Layer 5 of a small transformer language model trained on English Wikipedia (14 layers, counted from 0, width 128).
A neuron's activation on a vector x is SiLU(gate . x) times (in . x), where the dot is the dot product.

Input weights of the MLP neurons that the questions are about. A number n stands for n times 0.00059.
n49 gate: 56 20 -67 4 157 300 -186 112 121 8 4 -8 54 57 12 129 -65 184 -4 -182 -162 68 12 -193 -73 265 -129 228 -191 -120 -66 -143 -82 -148 73 261 212 32 -128 -358 65 33 136 -12 -8 156 144 -90 -160 -80 165 102 65 53 -143 98 158 -61 -124 -73 29 176 -98 -256 -32 123 4 -49 -81 212 -451 222 -4 71 134 163 82 202 -150 -42 -160 96 4 -100 -20 57 -62 12 28 -151 188 57 115 -203 -108 -21 173 8 148 -231 -90 224 106 167 -83 -66 -145 -53 112 90 -16 268 114 -148 -115 49 12 61 -109 16 86 37 201 74 -134 -100 -115 110
n103 gate: -51 -286 -92 26 145 26 57 -211 73 92 -22 74 61 130 -53 -26 94 -226 -8 -123 106 199 198 74 164 -82 90 -78 76 18 -223 -160 -292 39 -142 239 -212 353 79 -85 376 9 13 -119 13 -144 12 43 166 136 171 -43 130 108 -221 -117 -34 198 -97 -217 -188 -126 177 73 145 165 60 181 34 93 -142 133 -81 -40 -39 272 -69 -17 4 66 9 -49 56 4 150 129 114 -111 -78 -4 -85 322 -118 -118 -256 83 0 -127 -240 -97 39 82 -134 -17 -198 -136 -196 169 39 -17 -138 -153 -379 -81 126 -44 61 -100 -137 -296 100 -44 208 -162 -76 -189 199 91
n155 gate: -146 13 37 176 -117 -60 208 0 38 143 -98 -77 17 -97 -35 17 -195 -198 -250 -199 -161 20 -205 146 235 -26 25 137 -125 -4 -307 -162 82 90 85 -46 124 -34 -26 -127 17 47 -126 26 195 -60 188 -338 211 331 127 -81 -278 -60 142 -261 -4 -51 -161 -64 121 -26 -119 4 21 -4 175 77 -277 97 -107 144 -34 157 -30 85 0 -140 170 -17 198 233 116 299 47 76 139 8 -107 -141 210 -52 95 -179 -153 4 194 78 -194 71 202 -231 -77 51 -135 -104 -50 -26 -13 -203 -4 -61 -68 240 -198 143 -137 163 -85 -198 -116 186 -185 104 216 205 -96 60
n226 gate: 35 -192 128 173 -109 -84 -20 -174 237 -89 -80 97 -8 75 232 24 -24 221 -234 -57 77 -4 -220 12 188 -108 -87 112 -153 -12 178 121 77 157 12 -178 -16 119 117 -130 -32 -216 31 -122 28 -169 80 112 -32 4 -55 -100 -56 -32 -177 -44 263 -335 -65 156 -4 209 76 162 225 76 68 60 -128 24 -180 28 47 -110 -8 20 -24 -44 -96 -147 153 -128 165 225 -282 -64 -130 238 -24 152 -216 145 4 0 -25 93 36 -158 266 -63 -8 -76 36 -84 245 -85 54 -56 -142 -48 -155 -81 -108 -264 36 -11 160 60 -28 -129 8 32 -20 -12 -416 151 60 -173
n245 gate: -40 -218 139 0 -108 110 -62 -146 28 -141 344 277 -104 247 154 -92 53 -25 220 -129 -29 -42 38 -116 -8 -16 -105 226 -16 -125 -25 -220 165 -78 212 -57 -16 37 50 -69 -78 -263 69 159 0 -21 59 -119 58 -165 -121 -181 -115 155 -309 21 -176 33 -38 -25 -75 -296 -139 -12 61 119 20 -237 -12 -89 -78 -150 -126 -197 -136 -90 -37 473 -12 -164 -80 38 -148 -53 33 82 175 -69 -37 -119 258 223 -33 32 -130 0 -223 -42 -66 -68 346 -66 213 57 4 -66 115 -70 79 203 110 -92 143 -113 33 53 -148 -49 -106 -87 33 -100 12 42 55 88 220 8
n267 gate: -187 -131 -193 192 -95 115 42 133 -48 95 -97 237 -27 -28 49 164 -190 -210 50 -178 156 10 72 128 41 7 -118 -90 -102 -15 -4 73 -49 8 4 0 -150 71 91 -7 -221 -101 15 -84 61 170 107 0 -170 48 -199 -176 165 -186 184 -109 -30 52 95 -169 49 49 -15 -113 115 -199 161 60 78 -48 -86 -96 155 23 109 67 -90 -45 -321 -54 46 277 -15 7 -167 230 8 -19 41 -127 40 -98 45 -106 42 -11 -281 19 23 29 34 127 -145 269 0 -27 101 19 330 -8 -149 152 123 320 -87 83 -45 86 60 -42 158 231 86 23 -77 107 21 128
n302 gate: 79 93 -7 23 -31 100 273 134 -68 35 -23 -159 12 18 200 153 88 46 -103 -195 16 21 39 -8 -27 -69 -99 4 -34 -59 -160 37 -318 -116 27 0 239 134 70 190 62 -73 -4 12 -23 47 -29 120 221 26 72 -366 104 -176 108 -50 161 -4 -231 70 -39 -158 -269 18 42 81 104 -4 -146 -61 -96 214 84 -28 15 54 66 84 84 -236 171 214 151 -110 -111 31 -78 27 -119 35 91 -182 78 162 -4 344 263 23 -19 34 -105 177 -50 116 24 -133 -74 -19 250 -50 161 -176 -96 -110 23 18 139 -213 165 221 58 -35 310 -117 -107 122 90 -35
n305 gate: -104 60 120 -120 65 42 9 -11 147 73 -136 154 147 24 182 139 -161 43 -143 -220 130 169 -295 64 170 -298 -282 68 -204 -69 -95 174 -219 -94 -152 46 294 85 -211 -118 -128 -38 -243 -121 56 81 -106 94 150 29 42 -34 -259 89 -150 -102 187 -131 22 77 -34 -73 149 256 80 -51 132 -17 -102 222 208 -25 -114 135 -298 -59 -328 -4 -47 26 9 -92 115 138 186 25 112 181 -42 281 -134 -218 -21 -174 -226 290 -130 13 -150 4 188 -72 -93 -136 -35 -121 -16 150 125 13 89 -30 -216 159 9 -16 68 21 -93 -236 64 -228 -43 -4 -13 -182 -32 -81
n49 in: -96 147 -229 -54 216 -195 -32 -4 -26 -157 107 94 27 -247 -262 -27 49 -134 77 -198 23 90 -195 -80 -4 -44 -193 133 269 -27 -40 30 -219 -49 -172 -48 67 13 -202 189 0 142 306 -27 180 -18 -216 76 -45 179 -35 85 235 84 -4 44 -49 177 90 -22 113 -356 84 225 215 -321 155 239 -168 -127 27 -181 -13 73 -84 -80 -9 -115 177 -118 -128 142 0 88 -101 -97 -131 -123 89 -93 39 219 -278 -69 -45 81 9 63 -103 61 45 253 -261 142 -41 22 -116 -31 45 255 -371 117 -71 245 -323 148 9 89 -305 27 -71 243 -54 131 133 100 -96 -138
n103 in: -128 -126 -4 -214 -62 273 31 132 120 66 -213 -136 172 16 -120 151 -186 35 288 -44 191 189 133 118 61 91 65 144 -175 -288 101 127 176 -88 259 34 -4 -65 -26 9 170 -17 51 -4 -75 -132 -129 105 158 -26 -43 -105 379 212 61 13 17 148 111 -92 -247 -9 61 -98 181 -192 52 -139 373 184 109 134 -220 36 -105 87 48 -56 52 -67 126 90 -13 -69 -186 190 31 -190 -260 -105 39 -118 -62 0 -218 75 151 75 185 55 -96 165 -352 -179 -76 159 143 31 168 -285 -17 71 -17 300 105 -89 135 131 338 13 70 71 -13 -176 40 -84 -115 9
n155 in: 55 -168 -84 -104 79 -227 -83 115 94 57 -189 48 -201 61 -22 -136 81 86 -83 275 31 -56 -180 -13 39 -82 -179 86 227 92 35 -147 -69 -4 -13 59 73 146 -113 -149 60 -160 127 35 -152 -143 -103 34 -74 -17 8 -103 -146 69 -74 112 21 223 -236 155 118 30 -34 65 327 -207 4 -60 60 -13 -56 -235 -38 202 -142 -322 99 17 -60 -53 -351 -71 -212 -55 120 -278 -57 315 -94 164 -76 22 13 -71 -136 -4 94 -22 -74 227 147 -103 -51 -99 97 -13 91 -95 -48 326 150 -262 -232 -140 -26 -212 104 74 -274 26 -203 -205 -428 92 270 74 -40 -61
n226 in: -63 -36 242 133 -16 -100 183 -14 131 187 -52 -73 41 208 -70 188 132 -52 39 -77 16 30 156 -89 -68 28 -107 -101 -20 151 -163 -133 -150 61 223 -206 189 228 -94 -111 -64 -85 59 -123 -41 69 38 -89 114 -252 56 229 100 -324 141 -125 -56 -196 25 -173 -204 -161 -140 -23 32 48 -217 136 -60 -166 -160 -108 211 156 36 165 -230 44 -72 189 -133 207 283 -99 -248 152 -244 199 20 36 -162 142 0 110 292 127 -147 -82 24 -102 -28 141 -140 -161 -82 -98 -194 24 45 130 -60 29 136 123 -24 -60 -12 -109 -76 -4 -32 -110 -65 -110 -29 70 181 101
n245 in: -287 87 245 -158 -80 -115 -101 0 176 -92 132 -112 46 -35 337 -4 136 66 139 172 -131 -19 173 116 -46 -37 -37 95 44 13 -205 113 54 87 -70 57 158 8 -92 274 265 -70 -106 -80 100 129 -142 -137 92 -223 175 -62 -17 -86 -83 -45 -12 -132 -143 228 -42 87 83 -136 49 182 83 -210 54 24 -58 61 131 -4 -228 -29 -162 148 107 93 -30 -153 -150 -29 -316 82 -84 -86 4 -191 122 -87 -79 -105 -46 -42 -192 218 -175 210 179 91 -29 -227 -198 222 -64 -112 84 375 -115 126 -49 81 -33 -115 -261 4 -271 -121 46 142 -120 46 187 -59 113 -154
n267 in: -23 146 -123 194 0 161 -56 144 78 -108 -36 107 -240 -167 -101 117 -247 52 136 -32 -16 -80 64 12 -269 -79 -82 281 -135 129 -12 -23 -60 40 177 16 -135 -110 188 -125 -12 198 43 -60 -88 80 -147 -91 -92 -202 -226 0 -202 -87 -175 -91 -181 8 105 -174 -204 147 16 -56 -176 -36 20 142 -106 -136 -142 168 -59 -12 -222 24 -139 -55 -173 -125 90 85 -163 -12 133 118 -236 -145 158 -8 51 -28 56 54 -69 -12 -137 -124 -80 54 -143 213 -79 257 89 -176 -198 -254 4 -124 -177 156 106 101 -239 -165 190 -28 181 -52 202 8 127 -136 41 12 130 40
n302 in: -45 -194 -127 -292 68 231 -244 71 -213 68 135 -106 -38 -64 125 -65 8 -17 24 -193 -30 105 -90 -68 -228 -392 75 -89 4 86 -17 62 -200 -89 -188 108 -55 80 -64 163 4 80 195 -69 120 -81 -69 -17 43 -50 25 -165 -72 -160 -13 8 59 101 206 -165 274 -123 -29 -155 -196 0 -118 17 -25 83 25 -251 0 -52 63 118 97 197 135 -30 13 -96 -85 -4 38 -138 167 205 -114 25 -178 106 51 -62 220 -433 17 81 51 218 187 152 76 38 -233 256 77 17 -154 -166 -315 214 379 33 -43 -35 157 -237 -46 123 -59 -13 25 -73 91 43 -238 114
n305 in: 240 183 -44 113 88 99 -168 -15 123 -243 -129 134 0 -59 97 -114 107 33 -56 261 182 -107 -51 -109 -108 -203 131 -179 97 -55 -71 32 318 -100 -49 94 50 322 139 -168 -361 -4 61 84 76 -184 119 33 -126 159 94 112 -17 62 -113 179 83 248 38 125 -114 -33 145 -234 37 -46 -112 -219 -99 29 25 -119 37 -4 -116 25 -204 -99 -25 -297 210 0 196 -131 -58 66 -261 45 137 -75 167 243 -185 -114 -42 76 156 97 -134 41 159 112 -124 -33 119 130 -200 54 -13 142 50 185 -8 -172 -75 89 4 255 -186 -4 192 -198 171 -29 -60 101 -117 -175

Each question shows a token from some text and the vector x that enters the MLP there. A number n stands for n times 0.0091.

" to": -22 -15 -63 -26 -77 -114 -32 -5 -21 -29 -47 -11 44 83 109 -78 15 -81 86 162 142 -17 -106 -2 47 -104 -38 -99 144 -110 80 5 211 28 147 -114 -37 45 8 58 73 56 -36 -52 74 -92 -1 148 -27 -98 -19 -51 -113 -28 -22 176 38 103 -72 -61 22 61 -45 19 80 -94 21 -35 50 34 52 50 114 153 -217 -38 -26 -59 101 -27 47 0 43 -22 -49 25 33 -151 -35 -80 -46 106 77 74 48 167 -67 -159 -65 144 104 139 29 -31 -22 -25 -75 84 110 125 4 85 -22 -43 -11 -97 -65 -92 -199 55 -144 39 59 -3 -9 -55 -40 -60
The two highest activations, in order: n245, n305

"pite": -174 68 8 -33 83 0 -17 -24 -76 114 2 -113 83 118 18 148 76 -4 156 126 79 -78 -16 31 34 83 -65 -49 -70 -57 -131 -58 204 -58 -105 -159 -49 34 -13 -55 20 -18 -56 -20 82 97 3 39 56 -42 54 50 -34 -80 14 -173 69 34 -14 44 -39 -1 -17 22 -83 -29 -131 153 38 49 38 89 79 -40 -20 -35 -15 -67 76 -31 33 -13 -49 -56 47 86 72 95 45 60 -40 81 33 -24 72 90 38 -103 94 -53 60 84 -60 -56 99 -139 34 24 0 59 70 61 -8 153 69 56 -133 -112 -70 -97 -20 10 42 -75 11 -50 19 -7
The three highest activations, in order: n49, n103, n302

" 2004": 51 43 -75 9 72 -28 -37 -3 58 -164 -26 12 0 66 51 18 -84 107 -120 -6 -66 -14 -59 41 -76 -105 32 -119 -75 -60 28 -60 20 -125 -26 28 -37 -147 23 -164 159 -24 -30 -35 -181 30 -51 75 -23 92 -110 -70 -9 74 -68 41 109 56 11 -78 -89 25 -30 10 126 6 -131 -110 91 -185 151 87 -7 -156 -95 193 -3 -154 109 -9 -103 -23 -84 -25 91 13 -17 -58 -18 -103 -37 -48 27 -32 -8 -29 122 79 -70 30 -90 -153 227 113 22 8 90 53 -24 124 27 69 2 -127 66 -43 -46 169 -27 -34 16 18 94 -129 -88 23 44 26
Which neuron lights up most? n302

" E": 5 20 -40 -33 -31 -69 -99 121 -8 -129 38 -17 20 -12 -124 22 98 105 95 50 -6 12 -6 1 68 -63 48 -48 68 -95 57 93 -117 -132 147 95 -82 -161 64 -26 90 27 5 25 -108 54 -82 46 -56 62 -12 6 -25 89 42 107 -58 -60 -104 -22 173 -45 112 0 27 -109 36 32 -50 -14 -33 27 11 -138 7 2 9 18 36 -67 -35 -30 9 -52 105 3 133 80 44 8 -9 -57 60 46 70 -38 44 -19 -184 19 -66 -126 81 137 155 -29 -28 18 -22 74 8 18 44 -25 94 -159 -48 23 79 67 -112 43 105 10 -85 -14 -74 -128
Which neuron lights up most? n226

"40": 119 -7 20 15 48 78 -42 1 59 -39 -23 -54 3 65 -35 36 -106 -204 83 -28 18 -12 1 22 -61 -71 5 -86 51 44 -98 -17 146 -15 -65 156 54 -44 82 -14 13 27 -120 -51 -88 58 26 -82 -6 100 -127 53 -42 77 82 -13 -59 2 30 -115 -41 48 66 8 -27 142 -99 16 -5 -223 26 195 66 21 109 53 -14 -23 120 -29 5 -69 -14 -72 -106 -66 -59 37 -106 -85 -53 -57 49 -23 54 3 -8 169 -39 -7 38 -187 81 -48 127 72 27 -42 141 -242 -4 240 -41 -133 -2 -192 -6 -15 -46 1 -22 -17 -75 -47 -120 -74 63 -87
Which neuron lights up most? n49

"its": 130 -40 -41 10 -80 -44 4 18 23 28 -142 40 84 89 -8 79 9 14 -37 48 0 -51 -128 51 -51 9 -64 -8 78 -79 92 -59 162 82 -11 -114 -108 56 -2 89 146 149 -83 -10 297 86 61 -41 162 -29 57 -28 -20 -8 -87 -34 -74 64 -39 3 34 39 78 8 -156 110 0 45 -172 -104 76 -4 -14 47 -21 54 -25 -33 90 137 -43 28 32 75 -33 -20 81 -19 101 58 53 8 -35 4 145 9 185 68 -114 157 80 -51 65 -126 -59 106 -25 218 -67 23 -20 47 -55 -135 77 54 -111 11 33 18 45 45 -50 -86 -176 124 27 -46
Which neuron lights up most? n267

" serv": 191 56 -121 16 3 25 126 44 -19 -78 -26 -34 33 0 -30 123 108 -159 -24 153 92 -59 42 92 -9 16 -38 58 -17 -44 -8 39 -181 5 -66 -32 28 73 121 -46 -62 85 -55 101 96 42 -15 15 -153 130 21 6 106 -69 -44 -55 -12 141 -29 92 -123 33 13 11 -70 -27 -156 -25 162 -137 92 84 -21 100 21 -100 -24 -47 -43 57 30 -97 79 -99 -109 -49 220 -65 74 30 31 45 73 -48 -53 -63 34 -61 -102 68 40 -46 -24 43 -37 -138 -97 -77 40 118 -139 -56 -7 28 -153 107 68 -39 45 85 -55 92 -19 -3 -32 9 21 122
Which neuron fires most, and how strongly? n267, at about 0.21

"\n": -64 38 92 -26 -6 -5 -116 -4 -64 -68 45 -11 -69 -51 71 -51 17 -83 -322 -51 -23 -61 9 -28 -33 -46 -52 15 -94 80 12 55 -47 -36 87 -282 -51 -85 35 -3 -67 -52 46 19 96 100 4 49 5 -45 -45 12 -56 -72 115 77 22 61 44 -88 -22 43 -147 64 -144 -49 -55 -66 -14 61 -88 -1 11 -65 98 55 27 96 -6 9 -62 -145 -52 -70 1 18 -33 -30 156 39 -146 12 -37 7 -105 33 -144 76 113 65 70 -159 -45 -64 -69 71 -197 72 43 -32 3 -127 1 -45 20 73 -61 38 12 -10 25 28 16 84 -40 38 22 -24
Which neuron fires most, and how strongly? n103, at about 0.42

" where": 63 -39 23 -77 -62 -37 -54 18 -46 -25 29 -109 -57 81 -18 30 69 147 59 13 14 -52 -31 66 -59 -25 35 -75 -33 -61 82 -50 146 -24 41 -201 30 1 57 -7 -34 148 13 -151 -41 -67 -34 -97 85 -107 14 -26 7 -115 -16 14 14 -96 102 113 -94 49 132 90 -47 -16 -90 -37 62 -192 -19 -22 -88 -137 137 45 -38 -77 48 2 2 9 53 -138 126 21 96 -7 -6 158 -76 55 -50 -3 -62 -39 56 36 44 143 110 50 -20 94 -126 -5 55 11 -29 -131 17 -101 64 86 97 61 9 123 -40 6 -127 124 76 -131 1 -63 -29 -30
Which neuron lights up most? n49

" league": 21 48 57 22 -36 -8 18 59 24 -22 -16 -11 34 85 13 16 85 -8 -177 -2 -7 -47 -32 29 43 58 82 54 -88 -75 -40 -17 -198 -41 84 47 -58 88 -65 0 -29 152 70 2 31 -83 19 221 39 108 -168 -47 26 70 -48 41 57 80 -50 8 7 8 19 -19 -14 118 -45 35 192 27 67 96 -41 14 -26 24 -54 25 83 129 -32 15 -134 -47 80 13 149 -116 -146 4 -40 -78 41 45 -15 -46 32 -43 -128 123 -133 -76 33 204 26 54 102 -54 -152 215 -59 -6 26 85 69 -23 -135 -35 -8 -23 -53 -94 149 -182 17 3 57 24
Which neuron fires most, and how strongly? n103, at about 0.3

"b": -75 102 6 99 -88 23 91 16 5 165 90 -60 -44 18 -82 -34 -85 44 -34 103 120 -21 15 -31 -234 -10 -61 30 44 -12 -138 106 67 -25 -85 83 -54 -100 10 -118 139 45 -104 116 19 -65 27 -24 103 -29 -16 54 17 28 17 180 -5 59 -92 51 40 -159 -15 8 -138 -20 31 132 -59 -25 -1 -45 -60 113 -119 -93 116 -144 -96 69 10 -31 45 51 -69 -80 -62 -31 -88 -3 57 137 -24 38 114 -27 -49 -51 -59 77 -115 -149 107 -134 64 223 139 -57 41 -66 -129 35 -137 -2 -76 -43 29 -9 29 -41 -54 -85 -67 -107 59 -204 5 -43
The three highest activations, in order: n226, n305, n155

"ice,": -8 -38 -59 -66 -62 39 -35 -16 17 -96 24 91 77 180 1 -44 128 -39 155 17 27 -25 48 -5 36 59 -40 -64 18 -131 37 -10 73 -13 -96 -165 -69 60 94 1 -38 -57 17 36 31 97 -37 -34 -28 69 -34 -10 -68 -44 58 153 -67 -38 44 -43 52 45 -70 32 -42 -2 15 147 3 -24 9 -76 -94 39 57 58 74 -50 52 73 -29 -67 -34 44 -66 -76 47 56 41 125 11 -27 104 -62 -47 65 209 23 52 40 -31 -74 54 -101 -46 167 48 -4 -86 -152 37 -42 54 -5 122 -35 -17 -11 -97 95 28 42 -77 32 26 155 82 -8
Which neuron lights up most? n267

"s": 117 -40 8 -2 52 44 -42 90 6 -34 -15 55 53 93 -43 133 -167 -23 -198 -71 -51 -99 -148 -35 18 123 8 10 26 9 -69 -20 25 38 -72 -105 46 93 -45 44 25 115 33 -158 47 22 51 156 103 -22 45 51 20 19 -65 81 -68 -62 72 -32 46 -93 -12 -29 79 27 -5 -17 -71 -91 -52 -61 9 -94 10 71 57 -4 9 -49 -25 -6 -16 29 -9 -2 -91 -69 -5 68 11 24 27 -57 1 -7 -20 6 85 10 -69 -27 19 -59 -7 3 -108 15 -52 143 -18 -91 -66 -60 83 -64 -101 30 -5 -89 169 -18 27 -91 27 127 50 28
Which neuron fires most, and how strongly? n226, at about 0.46

"er": 215 -67 -116 97 -88 -80 -37 -5 44 -34 76 -68 -99 -8 -10 -44 81 72 60 -24 8 -40 -143 -50 -105 95 -127 33 -75 32 -67 -25 -207 -234 -124 -6 113 68 -128 -18 15 -123 -84 -33 172 51 -19 52 -213 -14 33 9 -27 10 -167 174 9 26 -65 25 76 -42 115 -16 15 24 12 82 -38 -65 41 78 76 98 -1 -77 -63 -76 77 118 86 36 -44 108 41 -111 -17 101 -115 -7 86 3 -63 12 -82 -136 117 -103 63 100 48 -13 -40 99 61 69 24 -28 -23 16 53 -139 -21 6 154 -2 -43 176 -4 -4 76 -72 -167 -46 29 20 29 12
Which neuron lights up most? n305

"ition": 135 -33 33 95 -25 18 -59 32 21 170 101 -9 -69 41 -44 -27 2 -36 -100 13 -95 -60 -47 70 67 82 105 8 -16 64 70 35 -148 -49 13 -37 -20 -19 -156 154 0 215 -34 105 46 24 6 -17 91 -71 -133 -185 93 -90 -27 99 -80 94 -71 -45 -6 87 75 -45 -25 111 -24 -6 -100 45 101 -25 -50 -40 4 -39 4 -66 -82 67 -91 -7 2 34 -21 -9 175 73 -19 -6 14 10 -91 1 173 -70 -21 112 -265 119 29 -195 23 -108 15 86 17 35 -139 -69 -82 98 -66 -133 -8 28 -83 -137 -66 -175 -39 71 -34 41 -91 -73 20 1
Which neuron lights up most? n267

"F": 49 -41 -1 62 146 -2 48 107 -1 -64 64 -64 10 -66 -32 72 27 -118 114 51 50 16 72 -12 59 74 -119 19 -199 41 -46 54 -165 19 -62 7 13 -3 -84 9 63 -7 -15 -104 78 -28 -123 6 98 5 -62 42 1 62 9 100 -49 13 -34 23 -110 -197 5 -49 -57 34 7 -28 93 5 6 79 -109 -59 134 135 32 11 -2 -69 102 -156 63 -53 39 -37 159 -222 43 111 -17 -110 -42 51 12 -41 -40 -99 -82 32 13 -46 1 37 -100 -77 98 9 -66 -18 -43 -61 78 14 45 -106 -122 72 137 -28 -22 -70 111 -42 74 -20 10 -17
The two highest activations, in order: n103, n155

" same": 33 -8 7 -67 -204 -26 -26 17 -26 -93 -4 99 39 94 56 -8 -15 168 92 -54 27 -23 29 33 23 16 28 59 -11 -91 20 -5 -112 -58 130 -23 11 -72 -115 -37 36 81 -26 49 54 -198 -2 -46 161 -30 20 -112 -52 3 132 49 4 47 -62 -106 -100 44 146 14 24 150 -94 234 -50 -104 61 -62 81 -20 -200 -35 4 63 31 -27 7 -50 -162 9 7 111 -92 -33 -128 -15 29 -58 51 37 -91 -100 -22 -35 13 30 -133 -256 -52 72 -124 -13 153 -28 6 47 -89 -89 57 85 -13 107 9 74 25 -134 10 1 41 10 -212 -101 60 57
The three highest activations, in order: n103, n245, n49

" in": 23 -15 -97 114 154 -75 100 -42 -5 -38 19 -64 42 175 118 -93 -31 15 142 18 -41 -57 11 69 44 3 26 -70 20 37 -182 18 -80 -123 11 -114 59 -112 -79 -90 -56 63 54 -91 63 34 22 2 11 2 79 98 -23 -98 -48 163 54 29 79 32 56 -61 95 34 -49 -122 28 -19 42 -60 -34 42 98 31 133 -2 11 -106 16 -10 -16 -63 -21 71 81 21 41 3 -31 52 -29 5 39 32 -22 46 182 -109 34 -43 77 12 34 -83 -53 94 111 -24 -27 48 8 -22 3 -135 17 -47 -69 -72 -25 -77 -72 108 47 27 -29 37 -30 70
Which neuron lights up most? n267

"view": 63 -18 -51 31 -8 61 189 48 175 67 106 20 -20 8 20 11 35 -103 -120 274 65 -17 13 70 48 70 -71 -15 30 26 -132 18 53 -1 81 106 -81 40 -23 60 22 -21 34 69 -119 92 74 196 28 61 -83 -25 -7 -30 -20 54 -101 84 -149 171 25 110 -46 -51 49 33 -26 -10 -83 2 65 15 -70 45 141 39 -135 -136 18 80 -93 -91 -47 102 -25 39 59 -124 -70 -21 -164 20 52 20 72 -58 105 -75 -133 87 2 -180 64 44 -65 15 15 -12 34 -81 -18 67 -96 16 -30 3 43 -25 -84 -241 -72 -89 -124 89 -13 -9 35 82
Which neuron lights up most? n155

" the": 69 -17 -11 42 -31 -25 46 51 60 -10 -5 62 72 194 40 -83 -36 140 185 15 -17 -12 -38 -188 -37 -43 94 -41 -58 94 -16 -26 44 -70 -3 143 -13 46 -23 -34 34 -16 38 68 -172 6 -82 4 15 -38 -16 5 28 19 4 44 -10 27 86 -35 -38 -73 -120 -18 -101 13 12 -129 -53 -131 6 -96 50 -128 -37 7 -83 -65 -109 45 34 70 -23 14 -29 -23 -5 -81 -28 -141 -34 -52 105 -34 -10 41 39 -21 4 -1 37 -92 75 43 48 19 46 7 -13 -174 -18 -6 -16 -54 57 122 -27 -85 -21 4 -127 -97 86 13 29 -138 29 15
Which neuron fires most, and how strongly? n155, at about 0.12

"–1": 28 45 112 48 16 3 -1 8 -16 -65 -55 -31 -20 31 -76 -42 -117 -63 -42 28 -6 -24 9 -120 -50 9 -23 3 -7 -16 -1 -12 -72 -52 -7 9 6 -194 -48 -133 -5 138 -21 -67 193 51 -64 148 -175 103 -174 101 -35 48 -27 4 -57 42 -22 -75 -65 123 17 13 -25 96 76 48 208 -91 -158 77 48 121 8 127 -124 -76 99 -16 120 -82 54 -96 111 25 -68 -133 -20 187 -23 38 186 -38 -31 51 -94 90 -21 32 -11 36 46 64 110 49 -26 134 -17 30 58 31 -3 16 56 -137 -93 15 33 -219 105 -141 -56 103 47 24 3 -86
Which neuron lights up most? n302

" or": 40 107 -85 18 61 98 -28 -7 107 -47 -107 -24 44 63 -135 5 -98 72 192 -112 -8 -30 39 -225 -71 -27 59 -61 -13 -9 125 10 3 -57 117 -174 -40 -7 61 0 116 86 -58 -62 9 -82 77 -47 -170 -94 4 124 -56 -15 -72 68 -116 -27 90 82 -48 146 57 42 -8 -95 5 -12 -105 -209 -31 95 19 -53 -225 -115 -102 31 2 26 20 107 144 -49 26 13 -66 -189 -80 76 73 -11 -62 21 -130 -54 -59 -20 -128 9 -53 -17 -72 103 -25 56 30 -95 88 135 2 12 -137 56 -24 -65 25 -70 -24 -86 50 20 -75 146 9 -5 -30 -59
The three highest activations, in order: n302, n49, n245

"it": 157 -25 -56 -82 129 -21 -178 34 -14 12 40 33 85 2 -98 16 71 -9 -65 152 85 -31 23 112 -33 13 -22 35 -90 100 146 44 110 27 -94 105 29 -22 74 103 -60 65 29 13 286 -32 63 -156 -36 34 47 -90 -87 -40 -17 15 -14 108 95 -19 -43 -39 48 -16 -30 -18 -76 166 -67 93 71 -127 21 -14 -18 -118 -259 41 85 -5 -58 16 52 -95 -128 -83 -220 -135 -153 -48 109 89 11 11 132 -257 3 -70 3 91 180 35 9 -19 71 -50 78 -174 -39 -15 7 -14 -109 1 29 -50 -41 5 -51 82 29 87 57 89 -39 22 -4 -103
Which neuron fires most, and how strongly? n103, at about 0.2

" was": -64 6 -112 -56 -109 -67 78 -9 111 -123 -40 24 -13 101 -48 77 118 -104 -37 20 109 -36 -12 43 -62 19 -96 -7 -37 21 -74 61 -88 35 -7 -99 -23 80 67 14 34 121 -54 96 118 69 14 79 125 -32 -76 47 -14 -10 46 -66 -16 21 -18 37 60 -10 -9 64 -71 -75 -158 7 -4 -2 -71 28 37 -64 37 -23 -67 123 67 -50 214 -158 48 -195 -99 66 -14 -17 154 103 -28 -26 -56 -41 35 -49 -150 -106 -7 -50 39 -28 121 -32 3 -73 40 6 62 171 48 -56 101 -48 -14 115 -70 -4 150 -5 -30 85 52 167 182 -5 12 -12
The three highest activations, in order: n245, n103, n155

"gen": 0 114 97 15 -16 24 -55 71 -2 -85 -18 -34 -27 -37 -97 60 -14 -167 50 82 54 -39 82 39 70 49 16 -11 42 106 12 32 -140 90 87 -38 106 69 -12 137 16 95 38 -19 -135 -21 114 -37 -56 -66 11 246 54 8 70 -92 -14 101 -77 151 9 -46 124 -68 76 -4 18 134 -139 116 -93 -50 3 27 94 -77 171 -98 -21 59 54 -23 27 -15 -84 -82 -182 45 -81 -145 -57 21 68 -11 122 22 34 82 59 65 17 -94 17 86 38 -72 -39 61 -15 -165 50 63 85 -36 -8 -114 -75 -17 33 62 62 -47 30 -25 -156 118 5 35
The three highest activations, in order: n245, n103, n226

" c": -53 0 -128 -87 10 -4 -68 87 -17 -67 -73 -2 -107 28 -20 -116 13 -124 -25 20 5 -47 -92 -45 -94 19 20 -36 87 -10 9 81 39 -82 68 -20 -51 19 -34 76 18 4 -49 -6 -178 204 52 -79 3 34 -13 80 76 -41 -27 18 -135 31 53 -74 -107 -140 -40 13 -23 44 3 124 216 -163 -128 85 21 -1 -39 0 31 -64 57 -33 -15 -3 13 18 -11 -2 -74 67 -1 75 -36 43 -45 -46 85 -163 110 -65 -71 137 68 12 -119 -155 109 74 5 -47 -117 -206 76 -75 4 127 -9 -31 5 -31 -144 -38 80 0 -78 -27 126 198 -33 162
Which neuron lights up most? n155

" Grand": -52 69 -25 35 31 11 101 104 -7 -183 8 -21 48 -44 34 21 96 22 -28 -131 -3 -39 -65 -101 69 -89 4 -42 25 6 -18 102 -161 -42 -24 13 -24 -132 16 4 14 -17 -101 -87 -118 -42 -68 28 -112 125 -24 -93 -71 -11 -45 -43 170 -42 55 -62 70 -47 35 -24 106 -25 -90 -89 64 -57 49 -52 -47 92 -2 -47 -44 -67 -97 21 49 77 4 15 65 -9 175 -70 -39 -164 -53 -63 15 41 -23 -210 -34 -89 -140 -30 -26 -59 -4 106 55 20 118 104 -23 -161 -101 176 -7 -135 -51 -58 -127 19 8 -128 -119 -161 70 105 29 -101 22 34
Which neuron lights up most? n226

" side": -55 85 3 76 46 -7 83 37 18 -115 28 -32 11 100 76 -57 -66 -106 -36 -146 -179 -75 -59 -80 -35 -93 40 -47 -137 -39 -89 -72 -35 -84 -22 23 -25 44 5 226 -208 38 25 -11 87 61 65 66 -21 183 -154 -68 23 0 58 -28 48 59 120 -69 -27 -3 42 -37 109 34 15 -33 173 -42 -13 -54 -12 -59 -9 13 30 -34 23 28 26 34 22 -27 64 -106 86 42 23 44 -56 -3 20 -34 -62 -28 65 22 153 -35 -215 73 -48 -116 19 25 31 -29 -169 51 -95 98 13 39 59 10 -20 33 -5 45 -73 56 -63 -44 -82 -71 39 72
The two highest activations, in order: n245, n155